Layer 2 of a small transformer language model trained on English Wikipedia (11 layers, counted from 0, width 128).
A neuron adds its activation times its output weights to the MLP's output. To switch it off is to set its activation to zero at one token and run the rest of the model.

Output weights of the MLP neurons that the questions are about. A number n stands for n times 0.011.
n7: -8 4 -2 12 19 -10 1 -18 9 -4 -35 -19 -3 11 -19 -26 7 -15 -18 26 21 17 33 6 -8 -31 12 4 -10 -18 21 -12 8 6 -33 1 -10 28 -5 7 5 15 -8 1 -4 -7 4 11 2 -14 51 17 -30 -13 10 16 -19 -22 14 -15 -6 11 19 -17 -16 -12 -9 20 -1 45 -30 -6 0 0 -10 -15 33 -1 4 2 14 -25 7 33 6 -8 13 2 -2 -7 11 -45 -8 -12 1 -17 -22 -5 -6 -8 2 14 -2 20 -17 17 7 -7 -12 -1 -46 -17 17 2 3 36 3 12 -8 11 15 -26 -24 20 12 4 29 12
n10: 20 -4 -1 -28 -7 3 -32 23 5 1 1 14 -27 -11 24 43 -2 27 -9 14 -14 -14 -20 -25 -11 -44 28 42 -6 22 -25 12 33 12 -21 -25 18 17 5 -1 4 -53 -20 56 -6 -1 11 48 -11 -5 -20 7 5 -22 -27 -10 8 40 -8 -33 14 51 14 -17 -19 14 1 -24 -21 -16 7 5 -13 -3 0 3 10 8 1 -31 -16 54 -19 -18 20 -35 9 7 36 -9 17 45 -51 -29 -10 -3 13 12 -5 23 -6 40 -12 -43 -6 10 -23 3 12 -3 -30 -1 -8 -20 -26 50 31 14 -29 19 3 -14 3 10 24 -12 -5 9
n54: 4 -25 -30 -12 15 -17 -4 27 4 2 15 -1 11 18 34 23 -14 8 -22 -18 7 2 -5 12 -12 13 -8 -15 23 -18 8 -14 -38 25 -35 -27 16 -25 0 9 6 7 9 -1 2 -25 7 12 -1 -11 16 3 13 22 16 -9 -3 12 -21 11 -2 -16 6 -32 -6 6 -11 -2 -20 -11 9 39 -3 -16 -14 8 3 2 17 6 11 -17 -11 2 -8 -32 10 2 -4 22 68 6 -9 -2 12 -5 -6 -31 -5 -7 16 -43 0 19 -11 15 -15 24 -18 21 -6 57 -12 -26 9 12 1 -3 16 31 -31 15 -8 -5 -11 5 -15 27
n109: -13 14 7 2 1 10 -33 -39 -4 -2 -11 -7 6 -17 2 -1 20 16 22 20 -13 -14 16 34 31 -16 -1 -8 10 18 14 -4 1 -3 28 5 7 -3 -34 -27 -28 23 29 -6 12 6 -25 -2 -1 -13 -16 -17 5 1 -30 -6 21 13 4 4 -17 -22 18 37 12 -10 42 4 21 -5 5 -21 -17 17 6 -17 -7 6 18 19 2 -12 -5 7 9 56 5 -2 12 -47 -12 -52 -8 -26 0 -3 37 14 27 -21 -16 43 11 -23 16 -13 5 11 6 2 1 -91 5 -6 -2 -13 -5 -33 -19 36 8 -38 -36 -6 -1 -25 52 5
n115: -13 -1 -33 5 -4 -4 -3 0 -7 -9 -4 11 -8 30 34 2 33 28 -1 -14 1 4 -1 16 42 -3 -14 -13 18 8 4 -23 17 -15 -18 1 -2 16 30 17 -4 -17 -4 17 -4 12 6 -13 4 -2 11 -2 -17 8 18 4 4 -2 15 -7 -13 0 -11 -47 -21 -13 15 15 3 -17 3 -6 -5 0 18 28 -6 -5 12 34 -20 4 -9 -14 0 -7 -35 -23 1 -36 7 3 -31 2 21 18 21 -31 12 8 16 -1 14 0 -2 -5 -3 -36 -24 -11 2 1 20 -19 -2 3 10 -6 -13 21 -24 -4 9 -3 11 -24 32 8
n123: -5 48 -2 4 -14 -18 -15 -18 -14 37 -25 32 -2 -24 -5 9 -1 -6 23 11 -20 22 -17 -1 13 -15 3 -5 2 47 19 -10 25 -29 10 18 -22 -6 -8 -29 0 -15 -7 24 7 16 2 6 7 -13 40 -20 8 -20 4 -3 10 21 22 8 -1 37 -4 7 6 18 -9 -14 -6 2 11 16 -1 -12 18 -16 21 -20 10 1 18 15 0 -7 13 -21 -24 -15 -24 0 42 -2 -9 3 -4 -29 3 9 2 -14 -1 11 -3 -34 3 4 -23 -2 -5 -7 30 24 -61 15 7 -11 8 21 -2 -14 -24 16 -2 -23 -7 -17 16 3
n144: -18 30 -12 1 -12 18 -4 -21 25 -13 -2 29 -2 4 0 0 -1 -2 4 0 2 42 8 3 -30 -5 -7 -3 -4 -21 28 -7 -26 19 4 17 19 13 14 23 10 5 -19 6 9 0 -36 -26 1 -1 19 4 27 -8 16 5 -16 7 10 16 1 -37 -25 -15 -3 -40 -5 -35 -12 4 16 25 15 -23 -9 5 13 -16 16 26 -8 -27 -19 -24 6 -28 0 15 -20 7 -6 9 -15 -7 10 -4 4 15 -6 15 -3 10 18 11 -18 17 37 -7 -12 -13 -17 -1 7 -2 -16 -7 18 6 1 16 21 -21 6 -28 5 -5 -3 -3
n196: -18 -28 22 -2 -6 20 -30 10 5 -11 -4 0 -37 17 1 10 -26 -14 12 17 18 -10 -18 39 -3 10 4 -18 -17 16 9 14 -27 12 3 -2 11 18 43 2 2 13 2 -31 32 1 31 1 -17 7 24 5 20 -32 -20 -8 22 -18 -6 18 -2 7 -1 10 9 8 -14 -35 1 12 6 -3 17 4 -8 -33 9 -19 23 -36 1 -11 -6 15 15 -3 5 5 -9 -23 16 -23 -1 -3 3 1 29 -24 -4 -47 -16 -18 -14 41 1 -14 -22 3 0 16 0 35 47 -11 11 -8 2 20 -5 8 -12 -1 -7 27 -15 -7 9 -33
n200: -2 11 4 23 18 26 -2 -14 5 -5 -18 -8 -6 28 -17 -27 30 -5 9 -12 -19 3 -20 -13 -8 4 -20 -14 2 8 17 -29 -14 24 6 -14 27 -14 14 4 -5 27 30 4 1 -18 14 22 -3 -25 -29 -2 9 13 10 -7 7 10 15 -2 2 17 -22 16 -10 -49 -3 15 5 23 -3 -9 3 16 -11 12 12 -12 -18 8 -12 -10 -15 18 41 -22 13 2 24 -10 22 -10 -10 -30 6 7 3 26 21 -13 30 -26 2 3 7 -10 -7 -2 7 -38 -16 -6 41 8 26 -3 13 -5 -15 -5 -63 29 -29 1 -5 5 1 -39
n201: 7 -1 5 16 -1 18 -9 21 46 35 -4 13 -7 -10 12 45 23 23 -3 -5 -5 -5 -4 -5 23 -3 -13 -1 10 -7 44 -20 -15 -5 16 19 -11 -8 33 -7 5 5 -13 28 3 -13 43 -20 2 0 -28 -3 14 22 3 -27 33 20 -8 2 -24 -24 38 -14 -8 -9 -13 -12 -4 -29 -2 -19 10 -1 10 -6 18 -23 -13 25 -29 18 19 -4 10 -20 38 -24 12 19 -27 5 -13 10 -54 -63 -18 -19 6 -1 4 -74 -19 21 0 9 30 15 4 2 -1 -19 3 41 -23 13 5 -7 -4 -11 4 -12 13 -2 16 -6 -14 -31
n204: 0 7 -7 21 4 14 -38 -3 -2 -15 5 17 -37 7 -10 1 -26 -13 -12 22 25 -10 -9 9 -4 -11 -11 0 3 6 -6 19 16 -17 -8 18 -8 -23 7 19 11 -5 -6 5 6 -2 0 0 16 13 -3 -4 -13 -4 -20 -8 -9 -12 -2 10 -19 21 19 -13 -7 26 2 12 -10 19 -3 -1 9 14 -30 24 2 -18 9 12 -3 9 2 26 0 -14 39 5 8 -7 6 -30 28 17 11 -9 -12 14 -5 9 -2 6 -12 -38 -4 0 -5 25 -9 11 29 -19 -14 -21 17 -30 -18 -13 -5 -23 28 11 -19 -23 5 20 32 -28
n219: -3 32 25 -28 -8 -14 2 -18 -12 25 7 -34 -9 -13 22 -11 -1 4 23 3 -24 34 -23 34 -10 10 -7 -9 7 14 -2 13 23 6 -2 5 -45 -11 -14 -9 4 4 -19 -6 42 14 3 -4 -7 -11 -15 41 41 9 31 11 15 -6 5 2 -18 -33 -21 28 5 17 -34 -15 -17 -13 8 -10 -4 4 17 -18 21 10 -3 38 -23 7 2 -22 44 19 -6 -25 -8 -7 -3 14 22 -5 7 -2 14 -34 -10 21 -8 20 -6 15 23 -19 -24 -9 -33 -17 13 -21 10 19 -19 4 -22 21 -15 -13 6 -4 2 10 2 -2 -21 -15
n225: 12 -20 -35 -10 8 28 15 -21 -2 22 13 2 -14 -1 -6 -28 12 3 12 -14 15 7 24 19 1 -7 8 -14 5 -13 0 -1 -24 -15 15 -7 -1 19 -13 -2 -6 -20 -3 1 -7 -23 -13 -10 -5 5 12 36 -7 11 16 8 3 -25 -10 -4 3 -18 -4 -2 -13 -13 0 -7 -7 13 13 18 -5 11 -5 10 -5 12 -10 -14 29 4 -23 15 13 5 -27 15 12 9 -2 56 35 -15 4 -9 -1 7 -15 -5 0 -3 5 -5 10 -8 -2 10 -36 -10 -5 23 -9 -6 -13 15 22 1 12 6 -6 -14 -4 10 6 3 -15 0
n272: -10 1 -41 11 -8 7 -6 3 -11 -3 -18 10 -17 -22 -1 -3 -7 -28 15 23 14 7 0 26 -46 -4 -20 2 14 -10 12 26 -4 30 -26 -2 16 -2 -39 -10 12 23 24 -4 28 -17 13 9 -2 2 -8 16 25 12 -8 -10 19 -12 -10 -4 -5 -23 1 -6 -4 -21 13 4 -15 11 -17 -35 13 -3 10 -2 -16 24 10 -22 25 -8 12 -19 -22 9 19 -5 59 25 -19 8 25 0 14 -6 -7 12 -5 37 -12 -4 22 8 4 -7 12 -33 1 -23 -34 8 20 -9 13 -5 8 -1 -6 24 15 21 2 1 -4 8 -9 -27
n298: 10 1 -10 -5 -15 4 -23 -31 51 -33 27 4 9 3 4 8 27 -3 13 30 3 -11 -2 -4 21 17 14 0 1 -3 8 -24 19 14 -23 -9 2 -22 -17 12 -19 -31 -14 -12 -7 -16 -19 11 31 -6 21 -2 12 2 -16 -7 8 15 8 11 21 -11 9 -32 -5 -31 17 5 25 -33 -22 30 4 -22 -8 -15 -1 -22 14 1 -57 -19 1 20 16 12 -46 25 15 21 17 -2 -7 -8 17 16 -15 2 -5 25 -7 -53 4 -16 -3 -11 -21 -11 19 -11 -1 -10 -17 15 37 56 2 2 -8 23 -7 -3 23 5 2 -4 -5 10

Each question names a token from some text and the token that comes next. It shows the activations a of the neurons there, in the order above. A number n stands for n times 0.11.

Then comes g, the gradient of the next token's log-probability with respect to the MLP's output, scaled to length 1. A neuron's effect is roughly proportional to its activation times (output weights . g). A number n stands for n times 0.0034.

" inc", then "ur"
a: 0 1 0 -2 1 1 0 0 -1 3 2 -3 -14 1 -3
g: -47 -14 5 -34 -30 24 -12 14 -18 -90 -2 -25 -36 -12 -50 25 -17 13 19 29 -65 -41 -38 9 36 9 -9 16 31 2 0 3 34 -29 42 20 24 -47 -35 11 -9 -29 10 4 28 -10 -5 26 41 -4 -9 10 8 -10 -10 -20 -23 -7 23 17 14 26 22 23 -6 53 11 -4 -11 -14 12 21 8 -19 20 1 1 -2 7 11 0 27 16 -2 -26 5 -5 -6 -24 37 -16 24 16 6 -9 9 27 -10 5 61 19 -34 -47 -11 25 15 -24 13 43 -11 -45 -21 0 26 -27 -47 22 -6 -5 2 53 -9 10 -52 34 -27 53 -6
Which neuron, switched off, lowers the next token's probability most? n225

"er", then " service"
a: 0 0 0 0 4 -7 -4 -1 -1 3 2 -4 0 0 2
g: 11 2 -27 18 -6 58 15 -10 26 9 9 -5 54 -24 -1 0 20 -9 5 -2 -27 -78 -22 20 41 1 -36 66 13 31 11 -19 -12 25 -25 19 3 -37 -12 2 48 29 -5 26 -30 -10 14 9 14 35 -52 8 -8 19 7 -40 41 -18 6 -3 -7 -33 27 -20 -11 -82 -3 17 -9 -4 -27 12 21 1 8 -13 21 25 -4 -40 -35 -19 -27 14 17 4 -57 19 10 -5 14 -17 3 -18 28 11 -58 -60 -7 5 7 -31 18 -17 -11 13 8 -11 28 -31 10 1 32 -24 46 44 -12 30 34 -10 -33 1 19 -5 -10 24 -12 -9
Which neuron, switched off, lowers the next token's probability most? n123

"ark", then "s"
a: -1 2 -1 0 -1 3 -2 -3 1 4 22 10 0 -5 -1
g: 11 33 -37 -16 -44 -18 -3 4 -10 29 8 7 -48 37 42 13 4 -20 13 21 -23 27 25 -19 27 27 -10 -35 41 -12 -11 -9 -14 -33 -10 -34 30 18 -27 -17 26 52 -50 -14 -14 63 27 47 -11 -33 10 10 -27 -1 -19 -7 0 9 -41 46 -17 1 -14 -13 -17 10 0 -35 -31 -27 -14 31 -4 45 -53 32 11 -21 24 19 -14 11 3 -2 -10 -20 8 20 30 0 4 12 -5 57 -6 -4 15 -4 -17 14 -9 -19 -41 -45 -12 -16 -8 4 -3 -11 0 88 -1 -5 -54 50 4 -15 11 -24 17 37 -11 21 -18 -38 9 25
Which neuron, switched off, lowers the next token's probability most? n204

" Music", then " Hall"
a: -1 -1 1 0 -3 25 1 1 0 2 -2 -7 -2 -2 0
g: 1 -21 -26 31 -27 22 -32 -30 -8 -2 -67 12 -1 9 4 8 24 -9 1 -23 -21 17 -28 17 31 -51 -32 -7 27 19 -8 16 32 28 8 -4 -44 -22 -8 -42 -22 22 18 7 7 22 40 -23 -19 47 44 2 12 6 -3 22 2 -17 -20 37 -37 20 11 2 47 -10 6 -4 8 -32 14 -5 -6 37 33 -19 3 -64 2 -16 22 14 2 43 -37 67 -8 31 17 63 2 8 -1 -4 -4 -26 15 -33 5 31 -37 -2 37 -29 2 -30 -13 20 -30 24 -21 11 -18 -16 -48 -13 -12 18 30 5 2 14 32 41 -31 -14 -52 -47
Which neuron, switched off, lowers the next token's probability most? n123

" descend", then "ant"
a: 0 1 0 1 0 1 1 -2 31 0 0 1 -3 0 3
g: -1 19 4 -14 -25 -6 17 71 -49 -28 8 29 28 -35 -27 10 3 35 57 -15 31 -11 10 4 -31 -11 -1 34 -60 24 -13 -44 -5 -9 55 2 -3 43 7 12 -5 1 -5 -35 -11 21 -48 23 -45 9 -4 -19 41 -33 -1 32 -24 33 -9 -21 -23 33 6 3 -19 32 16 11 16 -25 2 12 39 13 -14 -28 0 18 22 -10 52 17 -29 -36 -23 33 -23 20 -12 25 0 13 -3 -55 -17 20 29 -11 -8 -17 -7 17 13 -2 27 56 -23 -80 -26 25 0 36 15 -9 -10 -15 10 10 -13 -7 -11 -43 -12 -21 -23 6 11 -23
Which neuron, switched off, raises the next token's probability most? n200

"S", then "7"
a: 0 2 0 0 1 0 -3 0 2 3 0 -6 -1 0 -1
g: 24 8 -10 66 8 19 16 55 58 -50 9 -3 29 6 1 -25 -25 13 -47 -27 -49 -24 27 2 8 16 16 -48 15 5 12 3 -4 -11 4 -47 57 20 8 -13 -12 0 13 14 -26 8 -4 1 -21 35 10 -31 -31 -43 5 -18 22 -32 -29 -23 30 26 -9 25 16 -4 33 16 -18 7 -24 21 -17 -67 3 63 -33 25 33 -7 -26 -30 -58 -17 -13 -28 31 5 9 -26 -10 42 6 -3 -1 3 -6 32 6 44 46 4 12 0 38 -8 -9 -25 -16 -10 -17 47 18 -23 13 -10 -10 -14 -15 12 4 -16 14 20 -48 -31 -6 -8
Which neuron, switched off, lowers the next token's probability most? n219

" Prop", then "het"
a: -20 -3 0 3 -1 -1 -1 0 0 0 27 0 -6 -8 1
g: -42 14 16 -13 -45 -9 -26 -3 -9 15 -21 -13 24 3 -41 -15 30 -24 30 12 -18 56 4 9 -4 31 -13 0 43 -47 -65 -16 18 9 36 -1 -28 11 37 2 -10 10 -22 -26 1 -4 -16 14 4 13 22 3 12 -38 -36 19 -6 48 35 -31 -37 14 28 4 7 6 59 29 -20 3 -1 9 11 5 -22 -38 37 15 -34 13 9 -4 34 -25 40 24 34 -17 13 -20 -25 6 -53 -16 -45 9 9 5 15 -17 17 8 3 13 -28 -62 -49 -48 -12 0 0 -1 27 -2 42 52 -2 46 23 -12 9 47 -32 -11 -5 10 6 -42
Which neuron, switched off, raises the next token's probability most? n7

"uss", then "ler"
a: -1 -2 1 3 -3 1 2 0 2 4 9 0 0 -1 -4
g: -15 36 31 29 34 -5 11 6 -19 6 0 25 21 -22 -16 -11 -4 -41 -24 4 23 18 -7 13 36 39 -1 30 -13 -14 -3 -8 -11 10 23 15 -32 -20 9 -6 -13 4 -29 3 -19 -39 -1 -33 -10 20 30 -2 10 28 27 -9 0 -49 -33 -47 12 10 -4 19 42 33 -41 16 25 27 12 31 16 -25 -18 -24 13 14 24 38 -82 -24 -14 6 -22 -8 26 16 20 -17 6 13 17 -41 -11 -4 -16 -41 8 11 -5 -61 0 -11 -14 -44 -5 -6 -12 21 -54 15 -15 -8 54 -6 -9 43 -23 44 -3 -55 24 -10 -26 93 5 15
Which neuron, switched off, raises the next token's probability most? n298

" pers", then "pec"
a: -1 1 -26 1 1 -1 -15 -1 3 3 3 -2 0 3 -2
g: 36 7 -9 22 -19 -1 22 9 31 -8 -35 -11 -15 -45 35 3 -6 27 -11 40 7 25 -17 23 -7 -18 -35 9 -25 20 25 11 43 -10 23 -26 -18 23 -10 -53 -32 -13 -40 45 7 31 9 10 7 6 -36 -2 25 -11 33 -15 -24 -10 51 -30 10 15 34 21 -39 -17 57 -13 1 17 47 -4 -18 -2 0 14 29 -9 6 -28 4 -30 19 -43 -7 0 7 45 -2 -5 -6 4 19 -11 49 -42 -14 5 15 -12 -22 3 10 -12 -6 -44 3 -53 -31 44 18 -11 51 -36 18 -29 24 0 -55 39 -17 10 -60 -2 -62 16 5 8
Which neuron, switched off, lowers the next token's probability most? n54

" calls", then " until"
a: 0 -10 -31 21 0 2 0 5 4 2 0 1 -1 0 -5
g: -12 9 -8 -17 -12 6 2 28 -16 -23 42 -14 23 -4 34 -33 -16 0 12 -16 -40 12 71 -3 -6 -7 10 -5 44 22 -20 37 -32 -26 3 -15 -4 45 -6 -31 -1 -39 17 -14 12 -16 16 -2 50 26 -26 -26 30 14 -4 -17 43 -8 -28 17 -10 -6 21 45 -21 -9 -28 -11 25 9 -11 -4 -37 -17 -10 38 -9 13 -30 9 27 -9 -5 27 20 0 7 -12 36 -10 4 -10 -44 -42 19 -45 -56 9 -40 0 22 -57 43 -7 -2 11 -8 -61 -13 -16 40 0 -1 73 9 13 29 41 -18 42 5 -3 -37 -1 46 -34 0 -28
Which neuron, switched off, lowers the next token's probability most? n109

")", then " network"
a: 1 0 0 1 1 -4 -5 3 2 1 1 1 0 0 0
g: 1 -3 -27 8 -33 18 19 -23 -15 5 -23 -38 -4 -5 -18 -10 24 23 0 40 6 -51 -26 0 18 21 1 3 20 -32 -34 -5 4 -7 8 20 -9 -43 12 -1 46 -7 30 37 0 -33 25 47 47 30 -10 9 -33 7 7 -39 43 -34 39 -24 3 43 27 -52 17 -10 37 27 -34 -1 11 -8 -9 -2 5 13 43 -27 25 38 -18 -17 13 46 3 7 -26 -41 16 14 31 19 55 -19 -5 -25 -39 3 -36 -28 -30 -15 -14 1 -49 -10 -3 38 33 -26 -11 37 12 -45 -19 31 2 -22 48 -51 -17 15 -13 12 11 -10 -39 11
Which neuron, switched off, lowers the next token's probability most? n144

".", then " P"
a: 0 0 -2 2 -2 -1 -2 0 2 1 0 -1 0 3 0
g: -30 4 -14 7 11 31 -26 6 -4 17 74 -19 -32 -9 -6 -20 10 10 -15 3 18 15 13 -29 75 4 -53 -48 -56 -31 35 -31 -27 -29 44 55 -7 29 -21 0 15 -23 -29 -19 12 5 18 -7 8 0 -22 -27 10 -25 4 -3 -55 3 -10 23 10 2 12 35 12 35 -1 36 -4 -16 -10 43 41 -25 6 -16 32 -10 -45 -3 26 -4 -28 19 -12 14 8 43 -64 17 6 -25 -32 -32 31 -2 3 4 19 -17 -10 35 49 19 -13 15 -13 -15 50 -30 -2 -21 -33 0 23 16 -7 -3 -5 3 -52 4 5 16 21 -29 31 10
Which neuron, switched off, raises the next token's probability most? n272